Layer 7 of a small transformer language model trained on English Wikipedia (12 layers, counted from 0, width 128).
A neuron's activation on a vector x is GELU(gate . x) times (in . x), where the dot is the dot product.

Input weights of the MLP neurons that the questions are about. A number n stands for n times 0.011.
n47 gate: 44 -38 -10 0 -43 -4 -22 -67 -6 23 16 -28 -55 -4 20 3 -29 -50 -40 21 33 37 2 -12 0 -32 -46 -27 -21 8 -32 39 -7 21 -22 -7 -7 40 30 13 25 33 8 -19 -12 1 21 19 -15 10 -4 9 41 9 -57 16 -42 12 -42 46 27 -37 32 -25 3 -6 -15 -46 -10 21 50 -10 -13 1 15 -42 5 2 51 -19 -1 -31 -22 9 25 14 16 -7 3 25 14 20 39 6 -13 -23 -15 45 67 -18 13 -12 25 8 30 -1 30 1 -29 23 13 11 -17 30 -41 32 35 -48 -47 7 53 6 -4 -26 61 -3 -8 -25
n53 gate: -19 21 33 -40 12 -21 4 -4 -27 9 -11 -8 58 -3 40 -17 -10 -2 19 8 25 -13 10 17 17 -7 7 11 -21 41 -6 53 11 21 -20 -20 -56 22 12 29 12 50 -72 24 -65 9 -30 -4 56 19 -4 -12 -39 -33 -10 -35 -20 22 -23 30 -21 29 35 -37 25 -39 77 24 -35 26 3 7 -24 2 -26 -8 10 -48 -36 11 -26 -4 8 36 -19 -39 50 -42 -46 40 -52 9 -30 -29 32 1 35 27 25 0 -17 -5 6 -2 -12 -27 2 11 -26 17 5 -47 -7 -27 26 -38 -21 27 64 -24 10 19 -28 -2 1 -13 -22 -5
n78 gate: 36 -11 -9 27 -11 11 -28 37 10 -16 10 -23 -29 24 -8 -29 -39 3 -1 4 -6 -4 30 -16 -51 20 1 -37 18 -54 -14 13 16 -42 42 -22 -19 -25 -11 -7 66 25 27 5 8 -53 36 -21 -31 15 -5 -11 -26 -8 25 1 20 15 1 -55 -22 22 -16 -1 -13 13 -10 9 -23 16 4 35 -29 -12 35 23 -11 3 -9 45 -7 49 25 10 32 21 -13 -28 3 27 3 35 -35 5 -13 12 -27 -10 -31 55 -37 39 -49 -13 -32 -33 32 3 -16 18 1 63 -11 -16 14 25 15 -36 -6 31 29 20 -5 -6 38 22 -1 -19
n82 gate: -18 3 61 19 -20 9 22 22 38 -18 -44 35 -3 -2 -39 25 -51 -12 35 14 1 -26 15 12 -15 1 12 39 37 -6 23 -11 -39 -24 12 -1 -10 -8 -30 35 -5 48 -54 20 7 4 -14 -16 -14 25 49 -20 -1 -13 31 30 0 6 7 -15 9 -11 6 -1 -44 3 0 -3 -27 -30 30 27 20 -7 32 25 -20 24 23 15 21 -6 44 83 -15 -10 13 -6 0 -6 -30 24 21 -35 -11 -9 -17 3 -18 12 -21 -7 -56 22 -42 44 42 -24 53 0 7 8 -23 -32 39 28 -68 6 -15 -7 2 4 28 5 -27 57 -41 -24
n84 gate: 3 12 -37 -2 -1 25 -23 78 -13 29 21 8 -44 -48 -9 -55 33 3 -14 0 -17 -15 -17 -31 -5 9 -9 11 0 -2 5 17 -25 -11 -34 -42 -3 13 -35 -16 -13 -20 -24 36 17 -19 -39 -27 3 -9 21 -27 44 7 -8 29 24 -45 -63 12 14 -14 45 -29 3 15 -2 14 20 -17 22 12 -26 30 19 -10 -26 10 -15 -2 16 -20 33 5 -14 4 4 33 50 -12 31 11 8 -23 1 -19 -45 39 5 26 -22 22 18 -12 -23 -17 19 -19 60 -31 48 -7 -47 37 -21 -36 21 23 39 12 36 -45 -22 -30 -31 -10 39 -24
n95 gate: 25 37 13 -13 -8 20 2 -49 -29 -9 -12 13 36 26 -40 -40 5 -36 -4 -10 26 21 -7 31 -4 -36 0 -9 -19 2 18 4 0 -35 50 18 -10 16 -31 5 -5 18 -12 25 -41 -43 -18 6 4 18 -1 19 40 -36 -4 78 -33 -37 54 16 31 -8 -5 21 50 -22 11 -30 22 25 4 -39 -9 12 -19 39 -43 31 -19 -18 25 -31 7 32 -23 23 17 6 5 12 -8 18 -27 -8 -8 24 -38 13 4 2 -38 -37 37 48 33 13 -21 61 -14 -17 47 -16 -19 57 31 9 10 15 46 59 40 36 65 25 -21 -55 8 16
n133 gate: 23 -42 -29 20 -37 20 12 23 -13 51 -7 -50 -13 1 -19 1 1 2 17 30 1 -49 -45 -21 -41 0 -42 24 12 -44 0 -16 -29 -51 -5 -11 -18 17 30 -26 22 -19 -3 -10 -15 -14 -10 -3 -11 4 -19 13 -8 9 12 23 1 -26 10 18 -17 -5 36 28 -33 -60 -30 -9 -31 -35 -13 20 12 -13 4 -22 -26 -42 -25 18 -3 -43 -11 10 -32 -18 13 25 -20 34 0 -13 -10 -21 20 51 -24 -55 -11 25 13 37 25 52 37 15 34 81 -9 10 24 -1 19 15 -29 12 26 -31 5 17 13 8 34 -40 -35 61 4 -5
n152 gate: -43 38 9 -3 -6 13 15 22 8 -6 -7 -14 34 -1 -29 15 37 -47 -14 21 -7 15 12 -12 30 -15 3 28 -6 15 -35 -14 -34 -15 -1 18 -8 -85 43 -24 -3 10 45 -31 -17 -18 49 -12 9 -2 9 -10 -14 -4 47 5 -16 -10 -19 25 8 -48 -48 -34 1 22 -5 31 -49 -17 27 -6 -66 14 40 -61 5 29 -37 9 9 -21 48 -50 42 9 26 -7 -23 -10 -14 26 -12 10 36 6 9 5 29 -22 10 40 19 21 22 -3 13 8 28 43 -3 -22 15 12 -7 -8 10 -5 1 6 -45 -13 1 15 13 -28 31 49
n170 gate: 7 5 -6 20 30 28 19 -2 -6 3 -7 22 5 18 18 -8 -3 77 -28 55 -3 -6 -28 -24 13 -20 16 -4 27 -16 -31 33 -21 53 3 -8 2 15 4 -7 2 -47 51 -16 39 -50 52 -12 5 1 -36 20 -22 35 -6 -26 -1 -26 56 17 7 -28 8 14 -24 -6 -6 1 -1 27 -16 -2 -22 -30 27 14 23 -2 -14 15 3 -16 -49 21 -34 -26 3 -4 18 -26 6 -27 52 -3 13 -1 -13 -5 54 -17 10 -26 9 8 48 7 31 2 30 3 -13 -4 -39 -64 -31 30 13 2 17 1 9 4 44 2 30 4 8 23
n210 gate: 43 11 -19 26 28 0 -38 -24 -35 25 -3 -6 37 22 -7 -10 12 -19 -15 27 23 5 -7 -31 11 21 -22 -13 28 -17 -29 2 -9 19 5 -14 24 -50 1 -10 0 -25 31 -24 32 -10 -66 -27 -20 35 -3 1 -17 43 -33 -7 -29 12 -1 -4 -27 35 -21 24 14 -10 -10 -32 16 -15 10 -24 28 13 -25 -1 -9 11 -18 44 7 0 12 -23 25 56 25 -37 -17 -14 37 -36 26 -3 55 -11 -14 16 -16 -7 36 -22 48 34 13 -3 17 4 -19 24 -4 4 -14 -16 24 32 23 -31 -7 -9 -25 -19 -6 26 4 15 -2 11
n249 gate: 25 11 9 14 0 -6 -15 20 11 19 -17 -7 28 -6 24 23 -14 9 30 39 3 -22 9 12 8 71 -39 17 25 -37 -38 10 13 -3 -18 31 18 -21 36 33 -10 -4 15 -17 -3 6 -19 9 64 77 25 4 -9 8 13 16 17 17 0 -28 22 -22 21 -22 5 22 12 8 -47 -28 12 -21 -11 0 0 -50 9 -36 -11 -2 19 20 37 -23 -6 -32 29 26 -18 -10 24 -31 -15 51 26 2 23 -8 -30 10 1 33 -38 8 10 -1 34 -45 39 28 21 -23 -24 10 -8 28 41 -40 -50 -6 -38 -6 21 -34 4 3 15 10
n301 gate: 28 6 -24 -35 10 -75 -26 -33 -57 2 -43 15 29 -32 18 -8 7 28 -17 4 -1 -5 23 43 -24 8 37 45 -38 2 25 -3 18 0 -14 10 -16 -39 -15 -25 -4 -8 9 -45 -20 6 11 4 15 -38 -15 42 24 -18 8 -29 -33 -4 -7 56 45 -19 43 -36 20 15 21 -14 15 -13 38 17 -8 -36 42 -15 -9 42 -9 -10 30 -12 -27 5 -2 -19 30 10 -4 -27 -34 -14 -27 -13 -3 -19 -3 -35 -50 22 23 -12 0 -1 -24 33 -6 1 -2 6 -7 10 12 -36 17 13 32 12 -5 7 -14 -2 10 16 45 -38 66 40
n47 in: 7 -57 22 -12 -28 29 -33 -30 25 38 32 36 -29 50 11 -6 -2 17 32 7 -14 9 -19 -12 1 -19 -17 15 29 43 -39 11 10 20 -46 -1 -2 17 -26 -3 9 -13 -18 -14 -62 17 -8 -1 9 19 6 28 38 -37 -41 11 -34 17 -12 3 5 38 39 38 3 7 -4 0 -16 82 -25 6 29 -4 2 -27 -16 -3 55 -25 66 35 -25 18 30 17 -66 -23 5 -3 33 -6 24 5 -52 -13 -29 -15 26 26 8 -5 -34 10 -29 -45 -17 -5 -42 4 31 -40 -17 15 -29 -1 -6 -29 8 26 27 -12 22 -22 32 -6 -5 10
n53 in: -11 39 17 2 18 12 -47 9 -6 -17 24 0 28 57 29 49 -14 -29 42 9 0 10 17 -36 6 2 43 3 15 -20 -25 -5 10 20 -13 -20 1 -26 -11 -32 54 -6 -5 96 -28 -29 10 -28 42 54 -45 -4 -34 -65 5 -8 -33 -12 -86 6 -11 64 -47 24 42 5 15 5 0 13 18 7 11 -54 3 34 8 21 -40 -61 5 -62 -4 -16 -31 -46 23 12 14 8 -12 66 41 -16 54 12 1 71 17 12 -2 -17 -16 -1 28 9 -1 -20 -34 13 -8 -39 19 -23 4 -11 -23 -20 5 16 5 -51 19 6 -17 1 -3 12
n78 in: -52 28 -9 24 -22 -3 62 5 44 22 -38 15 -9 30 -10 -21 0 -21 12 26 26 -21 26 65 37 -30 0 -26 81 39 40 -15 2 25 15 25 34 22 -10 -17 4 -22 2 -5 -33 -25 -4 41 -2 20 17 36 69 8 20 31 31 -48 28 39 8 -30 14 29 14 -3 -14 38 34 15 50 -22 49 6 11 -1 23 -37 37 39 -4 14 -46 -11 -12 -9 38 -16 -30 41 42 12 -29 36 13 -58 -22 -26 -32 7 57 -10 -11 11 17 -16 11 67 -24 -4 40 20 1 8 -5 -46 54 3 8 49 -19 3 -18 44 30 3 4 51
n82 in: 26 2 -26 44 28 26 -1 1 14 50 -29 18 -16 -4 5 48 0 -15 -7 -10 0 1 39 12 27 14 -26 -23 55 6 -6 25 -23 37 5 24 15 -28 20 -38 -1 -21 3 -43 -10 9 -11 5 0 8 -20 63 31 30 22 25 -4 -21 1 -24 5 -8 -16 -22 -26 -16 -48 28 -12 -13 3 0 -8 -2 59 73 20 13 10 12 -21 -21 0 -4 -36 -7 8 23 -34 2 -40 53 43 9 -13 -21 -1 -25 -26 -20 33 -6 8 -69 34 1 11 3 -6 6 7 -26 13 -15 48 -62 -5 -26 -18 -7 2 -2 23 7 43 -24 -27 37
n84 in: -15 -5 8 1 -5 45 1 -5 -3 -24 22 -23 1 1 7 12 -13 5 28 -37 20 -31 21 -5 18 -1 4 3 -35 -31 -25 -40 -7 23 20 -26 -44 6 -44 0 -3 -17 9 17 41 -11 -32 -34 34 -13 8 43 16 -40 -10 -49 7 0 -70 45 -32 26 -27 5 4 -14 -5 53 24 40 25 25 -17 -22 59 -15 4 -46 27 9 38 -28 28 -25 10 -22 -51 18 -51 -8 -58 19 -25 9 3 9 11 7 6 2 8 20 -24 15 -12 -14 -30 25 2 39 13 15 -11 -12 -9 -21 6 9 3 -33 -35 36 37 40 -67 -20 -23 -22
n95 in: 4 -10 -18 14 -46 34 7 11 -24 -22 -35 4 -8 -19 6 -27 2 2 23 10 -5 -7 -2 -11 -1 32 -43 -22 7 -3 -12 -17 32 -18 14 -16 56 35 37 -17 -35 -76 -31 62 26 -30 29 -46 -41 -37 15 -11 20 11 -2 7 -19 25 -21 16 -14 3 -2 24 73 6 7 35 44 55 -22 -2 -33 -22 34 33 -8 -3 -64 12 -13 -3 -41 32 10 -12 37 -56 7 4 25 18 -38 12 13 10 -18 -7 -14 6 -3 -1 -23 -62 -49 -70 -14 -19 27 -37 9 4 33 -10 -11 33 64 5 -10 27 4 32 29 49 -17 5 28 30
n133 in: -11 -10 1 44 -2 -2 -32 22 -5 -2 71 -3 -19 28 -61 52 18 -21 -56 -40 2 -17 -11 -5 40 24 11 -55 15 0 -13 43 7 1 8 -2 -61 -29 11 26 -2 -47 -18 32 5 27 -2 29 16 -26 -17 -8 -6 15 -18 7 2 -27 53 -8 -28 -9 -5 16 3 52 -34 -20 7 17 10 35 -33 36 7 10 -29 24 30 -21 48 17 -1 -35 29 -46 -37 -33 -45 37 7 19 -9 13 22 13 -12 -48 21 6 38 21 31 23 -39 -13 -62 -8 -29 32 -22 -43 -2 -3 -11 17 -61 -5 47 13 53 30 36 -14 21 2 19 47
n152 in: -22 5 -4 -49 3 29 -49 -36 37 -33 58 -8 -20 -25 22 -21 -10 10 -43 31 -43 39 23 -1 18 -14 17 -21 -52 -7 -13 23 49 -12 10 19 -35 -16 20 -55 0 4 5 -4 -11 -25 69 -61 -23 -11 31 8 -24 -37 -52 16 55 36 13 2 -6 18 65 -22 -21 29 -27 33 42 -23 -23 -28 4 28 -8 -18 16 -1 29 -17 8 -18 -50 28 38 11 10 -11 -52 -41 -44 42 18 15 -15 12 -8 -11 18 -3 -4 31 -21 -35 17 7 21 -2 26 54 27 88 -1 34 -22 -18 -55 3 -19 19 -11 41 53 35 35 -35 10 8
n170 in: -8 -7 3 0 -8 -8 38 -29 -21 -1 -9 -6 -6 -26 -12 -10 23 29 -20 3 15 2 -8 -45 36 -11 -41 -22 -2 39 -51 55 25 0 2 44 50 -31 38 30 -17 21 13 -34 10 7 -13 -6 23 -10 -19 -67 2 38 9 7 0 50 28 -32 -7 -2 2 -32 -5 38 11 23 4 -10 3 67 -2 -19 -7 -4 -6 -4 1 -25 -6 16 -44 -32 13 18 28 1 -27 3 -9 -32 34 25 -8 -44 -10 -45 2 -20 -50 -16 27 60 13 20 -69 -15 45 29 14 -33 -47 9 36 10 14 4 -27 -19 -11 9 13 -21 63 11 -4 6
n210 in: -5 -36 8 -30 8 23 -9 -3 -8 63 26 -21 58 -29 -22 29 -28 -10 -38 38 -1 2 17 18 -31 -14 -25 4 12 -9 -45 -23 17 -25 19 -15 -12 -12 2 -28 -30 16 -14 -15 50 -6 -73 32 11 5 -21 5 4 18 -5 44 13 55 1 0 25 11 -37 -8 57 -36 -21 -25 -37 -57 14 28 -5 11 -14 -25 -34 -14 -10 9 -6 -22 47 6 -6 40 -16 -38 18 21 -44 -1 5 2 19 -25 -26 61 -51 0 -28 -8 -3 20 -1 -21 0 -4 -5 -8 8 22 -30 -30 -14 5 16 3 8 -17 16 -19 -5 6 -11 7 3 -24
n249 in: -6 -34 47 24 46 -1 18 43 -24 -40 -26 14 4 28 -17 -15 -37 19 21 0 10 21 -49 21 -23 -16 -3 13 31 -36 19 -6 1 -8 85 32 51 18 38 -11 -4 11 -29 22 17 23 -45 30 20 25 2 -11 20 45 -2 -27 39 -5 6 21 -36 -55 -42 -18 -12 0 -4 7 18 -11 -21 -25 38 -3 48 17 -9 -9 1 -26 49 53 -38 -8 1 12 34 -21 3 -1 42 -10 27 39 35 -24 30 -9 13 24 31 -6 -42 35 -15 3 -21 -23 3 15 4 77 -15 -5 -18 26 -26 -23 -33 76 24 18 42 22 -7 -28 -5 13
n301 in: -18 51 -51 44 28 -3 -15 11 -11 -14 -34 -21 8 29 -17 -50 16 29 -15 19 38 3 19 13 8 -18 16 -10 -40 -1 -9 -10 9 -14 25 4 53 28 10 -25 -20 -16 -29 18 -15 17 -7 25 -18 29 -19 54 43 9 -19 -37 0 81 5 36 -54 -48 -55 31 11 11 40 6 12 -18 27 0 -16 24 79 -16 -42 3 2 8 -5 10 18 22 27 -14 -17 11 -40 51 46 -8 10 44 -20 -18 17 14 -30 -21 9 -16 24 -5 -32 41 -4 14 14 -42 51 -2 -25 -9 4 -28 16 -14 6 20 -15 30 -5 -16 -39 18 -1 39

Each question shows a token from some text and the vector x that enters the MLP there. A number n stands for n times 0.05.

"man": 15 -1 -5 20 -30 -5 4 20 -8 -18 -7 -16 37 -26 10 49 -7 47 19 -35 -18 6 45 -32 -20 -14 -15 -39 47 -7 -26 1 -15 22 -17 0 -11 2 13 -26 2 22 -1 30 34 40 -20 23 27 -7 -28 -2 14 -17 -15 -6 28 -44 -52 22 2 -38 -14 5 -24 27 -12 -5 10 20 6 0 -21 17 -3 7 3 -8 2 -40 28 -2 4 -16 -9 15 5 0 6 9 13 -8 -28 39 -32 12 -3 -15 -16 -3 -12 -17 1 -12 -12 -42 28 27 -31 7 3 -26 9 -22 34 -13 -28 28 23 25 -11 18 -1 -22 -8 -30 -6 12
The neuron with the highest activation: n84

" in": -10 2 -8 3 -26 -14 49 15 -17 32 20 -2 13 -3 12 9 -27 -20 37 -18 -15 11 3 -10 -37 -8 1 2 -22 22 7 2 7 27 -37 45 -5 -21 40 -30 -17 78 2 6 -17 18 -26 28 0 34 6 -21 1 2 -3 -14 -12 -7 -42 -4 -48 0 -13 -23 23 23 -31 -34 22 33 -31 -40 18 28 -31 7 -60 -19 -4 21 8 -2 -42 4 -1 1 -23 31 13 0 -1 15 -22 9 27 27 -20 -6 -12 -29 4 -54 3 14 -17 -7 14 14 2 -18 -17 18 39 -20 -17 11 -4 24 9 2 6 3 -1 -5 9 3 -17 21
The neuron with the highest activation: n53

",": -5 6 -29 -3 -20 5 13 21 -29 14 -11 12 9 21 -16 30 -14 49 70 -27 11 -22 1 -4 -42 -12 -20 -3 -11 8 19 19 -7 2 -35 20 -3 -4 17 -16 -13 10 4 -16 19 17 -14 9 0 1 22 -16 0 -17 7 -3 -14 -22 -40 -3 -58 1 8 -43 33 35 -17 -36 25 62 -11 -41 -4 -14 3 0 -36 20 7 23 8 -8 -2 -23 -13 10 -44 36 12 -17 -10 3 -3 -10 -9 5 -7 18 -31 -19 3 -60 26 -5 -20 13 8 -2 -1 -15 4 -2 22 -12 1 20 5 30 10 23 -23 4 -24 -16 0 -27 -31 23
The two highest activations, in order: n84, n301

"\n": -14 0 -37 -19 15 -25 20 -12 3 3 3 -4 0 21 -6 30 12 13 41 -17 7 17 29 22 -34 -3 -7 8 14 -9 1 5 7 37 -11 -11 10 -18 39 -9 -17 27 14 16 -10 35 -4 13 -2 27 13 -64 8 -9 -9 -1 25 -22 -39 42 -3 -31 16 -27 23 39 -38 -37 23 8 -28 -8 24 28 29 12 -26 3 37 3 -18 14 6 7 -48 9 -47 22 -3 -7 0 -10 9 -24 13 39 -16 -22 -36 -34 -14 -37 23 -7 -9 18 -17 18 -5 3 33 8 13 -18 -35 14 -2 -3 56 34 -3 22 2 -8 0 -6 -1 9
Which neuron fires most, and how strongly? n301, at about 5.7

"ir": 4 37 0 2 -12 13 50 20 -21 -13 20 -10 20 -5 -18 -3 -2 -9 17 8 9 39 4 -24 -19 14 11 -9 27 -29 12 11 0 52 0 -12 -6 6 48 6 5 21 22 14 -15 -5 -36 25 -8 16 7 25 -17 -41 -10 -5 -17 -15 -44 -14 -18 -28 -12 -7 6 37 -41 -46 30 -24 -3 -25 2 9 -11 13 15 -15 -6 -11 -28 -9 -26 8 -17 39 -13 -22 9 8 -1 4 -28 28 -32 4 6 -7 -8 -10 -47 -43 -31 -34 -49 -8 -10 13 -31 14 -16 23 -1 -23 49 -25 -6 41 16 17 -38 6 0 -10 3 7 -23 10
The three highest activations, in order: n53, n78, n95

"p": 1 8 -3 32 -18 2 25 21 -10 -21 27 -8 22 27 4 12 -17 -12 16 -12 2 15 2 -18 -23 5 -3 -40 26 1 18 -50 17 24 1 6 -13 -6 36 -10 2 52 6 44 -6 12 -13 -15 -7 -24 -22 14 12 0 18 -10 19 -18 -40 30 -41 -30 23 -9 -29 39 -22 -66 11 7 13 -34 -21 45 -3 5 13 -16 -4 47 -40 -8 2 -26 -2 9 1 -41 -11 0 -8 -11 -47 64 -33 -15 15 -37 -3 -8 17 -20 -13 24 -19 -13 21 -4 -47 1 21 25 8 -36 -15 4 -8 14 -11 -8 -28 5 -27 -6 9 1 4 2
Which neuron fires most, and how strongly? n78, at about 40

" rec": -9 -28 -46 3 16 -22 54 20 -34 4 16 -26 -1 20 2 13 -52 -2 -1 -4 8 10 -9 1 -41 -7 22 -4 5 38 5 -7 35 21 -14 3 -8 -28 42 -1 -20 -10 -14 44 2 49 5 10 -11 -8 -31 -22 -12 -38 -9 -12 -14 8 -20 -6 -24 -11 10 -2 4 49 -20 -40 58 0 -13 14 13 37 -18 -10 -32 5 -14 1 0 -29 -5 7 -8 28 20 -28 28 -15 -15 -18 -3 -9 -34 -16 -46 23 -4 8 -2 -46 -12 -11 0 -7 18 49 -11 -2 34 27 0 12 45 47 3 21 19 12 -27 1 -31 42 -2 -15 6 17
The two highest activations, in order: n95, n210

"i": 9 1 -7 29 5 12 67 0 -16 15 9 -10 18 8 -8 48 5 14 -4 18 -16 19 -19 -11 -23 18 -12 -57 -43 29 34 -8 12 0 0 4 -13 -38 13 3 2 -5 -37 2 -5 -5 -4 16 -2 -12 -48 -24 -12 14 -14 10 4 -30 -6 -2 -17 -28 -6 2 5 37 2 -47 48 -3 -20 -25 18 35 -8 -12 -38 -27 -14 21 -9 -32 -1 28 -1 -34 -22 11 -8 -36 -2 -28 4 6 -52 5 18 6 -44 27 -44 -35 -27 -46 -7 -23 14 11 2 51 -28 -17 -8 -27 11 12 43 4 6 -2 -11 6 -21 -4 12 12 -2 21
The two highest activations, in order: n170, n53

" C": -26 2 -14 5 -14 -1 28 15 -14 -1 27 -26 -16 11 0 27 -14 16 25 22 36 7 78 1 -42 3 0 -39 14 23 -4 -33 19 18 -40 11 2 9 42 -16 -37 6 15 33 20 9 19 18 13 -1 12 6 15 -11 -9 0 -14 -41 -53 20 -29 -15 -30 -4 6 37 -3 -33 42 -3 -16 -38 17 29 -22 -31 -2 -11 18 28 0 -13 2 -10 -33 22 -13 15 -15 10 -15 -14 -13 -3 -26 4 -27 -19 -10 -3 6 -54 7 -11 -6 31 2 33 3 -2 -7 -4 8 -2 23 25 -5 37 16 29 -3 -4 -9 13 -1 -2 -19 15
The neuron with the highest activation: n95

"or": -4 13 -26 32 10 13 32 61 12 22 17 -21 59 11 -49 43 2 -4 2 -19 -9 31 33 -8 -3 -5 32 -5 -24 9 -2 6 -22 25 -3 -1 14 -7 15 -17 22 3 -7 48 17 7 -2 21 8 7 22 4 19 23 16 4 -17 -19 -43 23 -7 16 5 -11 -16 14 -7 -59 1 -9 -28 -53 15 5 13 8 16 -2 -24 13 23 -47 7 -17 -21 39 -17 4 6 -31 6 19 -5 6 -16 18 4 -10 -10 -9 -11 -26 53 37 15 -31 14 -10 12 40 -14 -18 -8 11 19 8 7 37 -4 7 12 2 -2 -15 -19 30 12 -11
The neuron with the highest activation: n210

"en": 14 -4 -23 -1 3 18 0 -9 -5 -20 -8 -3 0 -31 38 -2 -24 39 -1 10 -4 5 25 -14 -34 16 -34 -8 29 11 22 -34 1 16 -11 21 -35 22 16 -18 11 26 -9 12 7 31 -31 20 -17 -20 -44 -12 -9 -27 21 32 -24 -33 -43 1 -2 -2 -1 -30 -32 88 -31 -20 27 3 -17 -5 -19 13 4 28 11 10 -34 -1 0 1 0 5 -23 2 -26 -35 18 -2 14 9 -23 33 -12 3 -14 0 -17 -42 -16 -24 -15 11 -26 9 33 26 -16 35 9 -3 -1 2 43 9 2 19 37 37 -32 -1 9 46 -23 -12 -20 30
The three highest activations, in order: n95, n82, n78

"ap": 2 -1 -18 -1 -18 9 23 5 15 -9 32 -49 -4 10 3 4 12 8 10 -2 25 20 -13 14 -33 7 18 -24 20 -24 -11 -61 40 -9 -15 18 -6 -13 38 -4 14 30 -14 50 22 23 1 19 13 3 -40 10 2 17 13 -18 -26 -3 -54 -26 -11 -11 -6 -4 -17 64 -26 -43 17 -18 -5 -48 -23 -1 -3 -26 -12 -16 16 26 -42 -16 -18 -5 11 12 8 -23 -6 5 -9 -12 -40 14 -31 -5 -17 -36 19 -33 -8 -20 12 -33 0 29 13 -4 -34 -5 5 -9 -21 -43 16 9 40 14 17 30 -24 4 -4 16 14 -1 -6 14
Which neuron fires most, and how strongly? n78, at about 7.1

" for": -14 19 -36 24 -4 6 43 17 1 12 14 8 33 -41 27 26 -13 -16 31 -9 26 8 28 -11 -29 3 -20 3 -39 15 -32 -1 37 7 -51 33 12 -16 27 0 5 1 2 -24 1 30 3 27 5 14 -7 10 -6 -27 11 5 -13 -28 -42 4 -38 -7 -5 -37 2 9 -7 -53 19 19 -43 -42 25 -3 -22 -14 -49 -15 24 -4 -9 18 -23 2 -6 32 -3 -3 33 -14 -3 11 10 15 -21 28 -3 -12 -10 -22 15 -62 -7 -1 -25 6 -14 -29 -6 -9 16 25 27 -40 18 -16 -17 11 10 16 -11 -1 10 8 -7 -1 -33 32
The neuron with the highest activation: n301

"h": 24 -33 4 -7 -18 38 5 -1 27 -3 13 0 -24 6 -20 28 10 33 -7 15 8 36 6 1 -18 21 13 -17 0 -5 -11 -10 7 2 2 15 10 20 14 -19 5 31 14 21 17 10 13 19 -9 25 -12 24 -6 8 -3 30 -43 10 -53 2 -15 -14 -17 -6 -7 25 -24 -25 1 -4 20 -57 -16 26 18 -5 -27 -11 44 2 -31 -15 -32 -6 18 15 7 17 -36 -7 3 -31 0 9 -44 9 26 -11 5 -2 -29 -43 -1 -44 -17 -23 19 19 -35 -4 -23 -15 4 -21 -19 -20 -32 54 38 -7 -19 7 -9 -19 22 -47 -39 34
Which neuron fires most, and how strongly? n47, at about 29

"il": -16 17 -22 -2 -4 -22 39 -2 -16 -19 -48 3 3 -10 -4 28 19 25 -1 -10 -5 6 -3 -15 -16 12 -40 -2 -15 14 27 -5 -7 19 4 24 15 -37 58 -11 -25 -44 -11 68 -14 39 3 -7 3 6 4 13 -31 -20 15 9 -38 -20 -40 6 30 1 -12 -29 -4 26 -29 -56 23 -2 -2 -3 -5 14 24 -22 -18 -8 -11 20 18 2 -12 28 -30 16 -10 -22 -21 -23 -31 12 -12 37 -18 39 28 -8 -11 31 6 -26 -20 -14 -5 39 -19 2 -35 27 -6 18 -46 19 21 -5 -2 36 37 -7 -4 -2 -1 -5 13 13 -16 30
Which neuron fires most, and how strongly? n301, at about 13

"ing": -9 4 -40 19 -15 14 19 20 0 5 21 16 33 -3 -13 28 -15 0 33 -5 -21 5 -5 6 -27 -25 19 -26 -28 11 0 41 2 34 -33 18 20 19 13 15 -26 -18 -40 37 1 -10 -11 26 29 -11 59 -8 -3 -24 -8 2 -5 -30 -56 14 -25 -16 0 -23 -18 33 -39 -53 -9 40 -52 11 -20 -15 -17 23 -13 -14 -1 12 5 18 6 -13 -5 15 -12 19 19 -28 15 0 13 17 -2 21 -18 -4 -37 -31 -1 -38 3 39 -14 13 20 34 -7 26 4 4 13 8 -24 21 -17 39 -19 19 2 3 -6 -12 8 17 7 8
The neuron with the highest activation: n133

"al": -5 36 -26 10 -11 -6 51 -24 10 -19 4 -19 -5 -20 30 33 -18 -2 7 9 10 14 10 -3 -25 31 -6 -28 14 21 -13 -56 -4 -11 -21 52 11 -22 1 27 -29 14 -6 3 -7 16 7 -6 26 0 -25 10 6 5 -19 40 -22 -3 -47 -19 -10 -19 4 -19 -27 54 -17 -39 4 -33 0 -38 1 50 11 -9 -9 -12 32 19 -10 -9 8 14 18 -10 18 10 -23 -39 5 14 -28 -1 -39 -14 36 -16 -24 -17 -25 -19 -18 -32 -41 14 -1 -4 -23 9 -9 1 -41 -29 2 -24 15 22 18 57 -6 -9 -1 -17 4 -10 -36 36
Which neuron fires most, and how strongly? n82, at about 19

"on": 16 29 -33 20 -10 11 25 11 2 3 -6 -6 30 -14 -17 25 -41 45 19 -21 5 10 20 -29 -20 -22 29 -15 1 2 41 11 5 39 5 26 -1 -12 23 6 29 35 3 23 26 21 -9 6 24 4 7 -38 11 5 3 -8 -6 -43 -70 13 -27 -8 7 -8 -14 27 -26 -15 -9 31 -21 -20 -2 21 -2 47 10 -6 -21 13 -13 -36 -15 -7 -31 28 -15 -9 8 -5 -8 -5 -2 54 -9 10 -13 -10 -21 -10 -6 -60 -2 22 -36 -2 -38 25 -12 5 -12 18 11 -30 -8 32 -17 2 11 4 -11 14 -5 -1 -11 14 -37 -24
The three highest activations, in order: n82, n53, n170

"om": -5 0 -18 12 -7 47 34 -20 -18 -19 -40 -27 -6 6 -21 34 -7 35 25 -15 0 24 47 -14 1 23 -19 -3 17 -21 -12 -18 4 11 -9 26 16 11 14 -5 12 11 0 38 11 4 26 -7 -19 7 -41 -6 -21 3 13 27 -37 -49 -27 -15 -26 -11 6 -46 -46 36 -32 -35 33 -5 -33 -33 -5 4 -15 6 8 -12 21 13 -20 -22 -3 13 -9 32 -3 -37 -19 2 4 14 -20 20 -42 -14 8 -34 -29 -11 -13 -12 15 8 -26 6 22 15 -6 -3 -18 22 -44 -19 31 4 -19 23 -6 21 -15 -20 -29 46 -7 15 -32 1
The neuron with the highest activation: n82

"g": -3 11 13 -29 -16 20 12 6 4 3 4 -19 0 27 -43 28 -3 9 -6 -27 -14 1 25 -13 -40 21 12 -22 -5 -10 -21 -41 -3 45 -12 14 5 14 8 -2 0 -50 -17 40 29 34 -22 -3 25 -22 -19 39 0 -13 -7 33 -9 7 -54 20 -7 -31 -7 14 -11 68 -40 -45 -8 28 20 -27 -36 11 13 3 -17 -13 29 8 -47 -4 8 16 17 20 -34 -18 -12 -27 -14 -15 -7 25 -37 29 13 -32 5 -4 -15 -13 -2 24 -13 -22 17 20 -17 -14 -8 10 -20 7 25 -2 -38 27 21 28 9 12 -4 0 10 -20 -35 32
The two highest activations, in order: n95, n47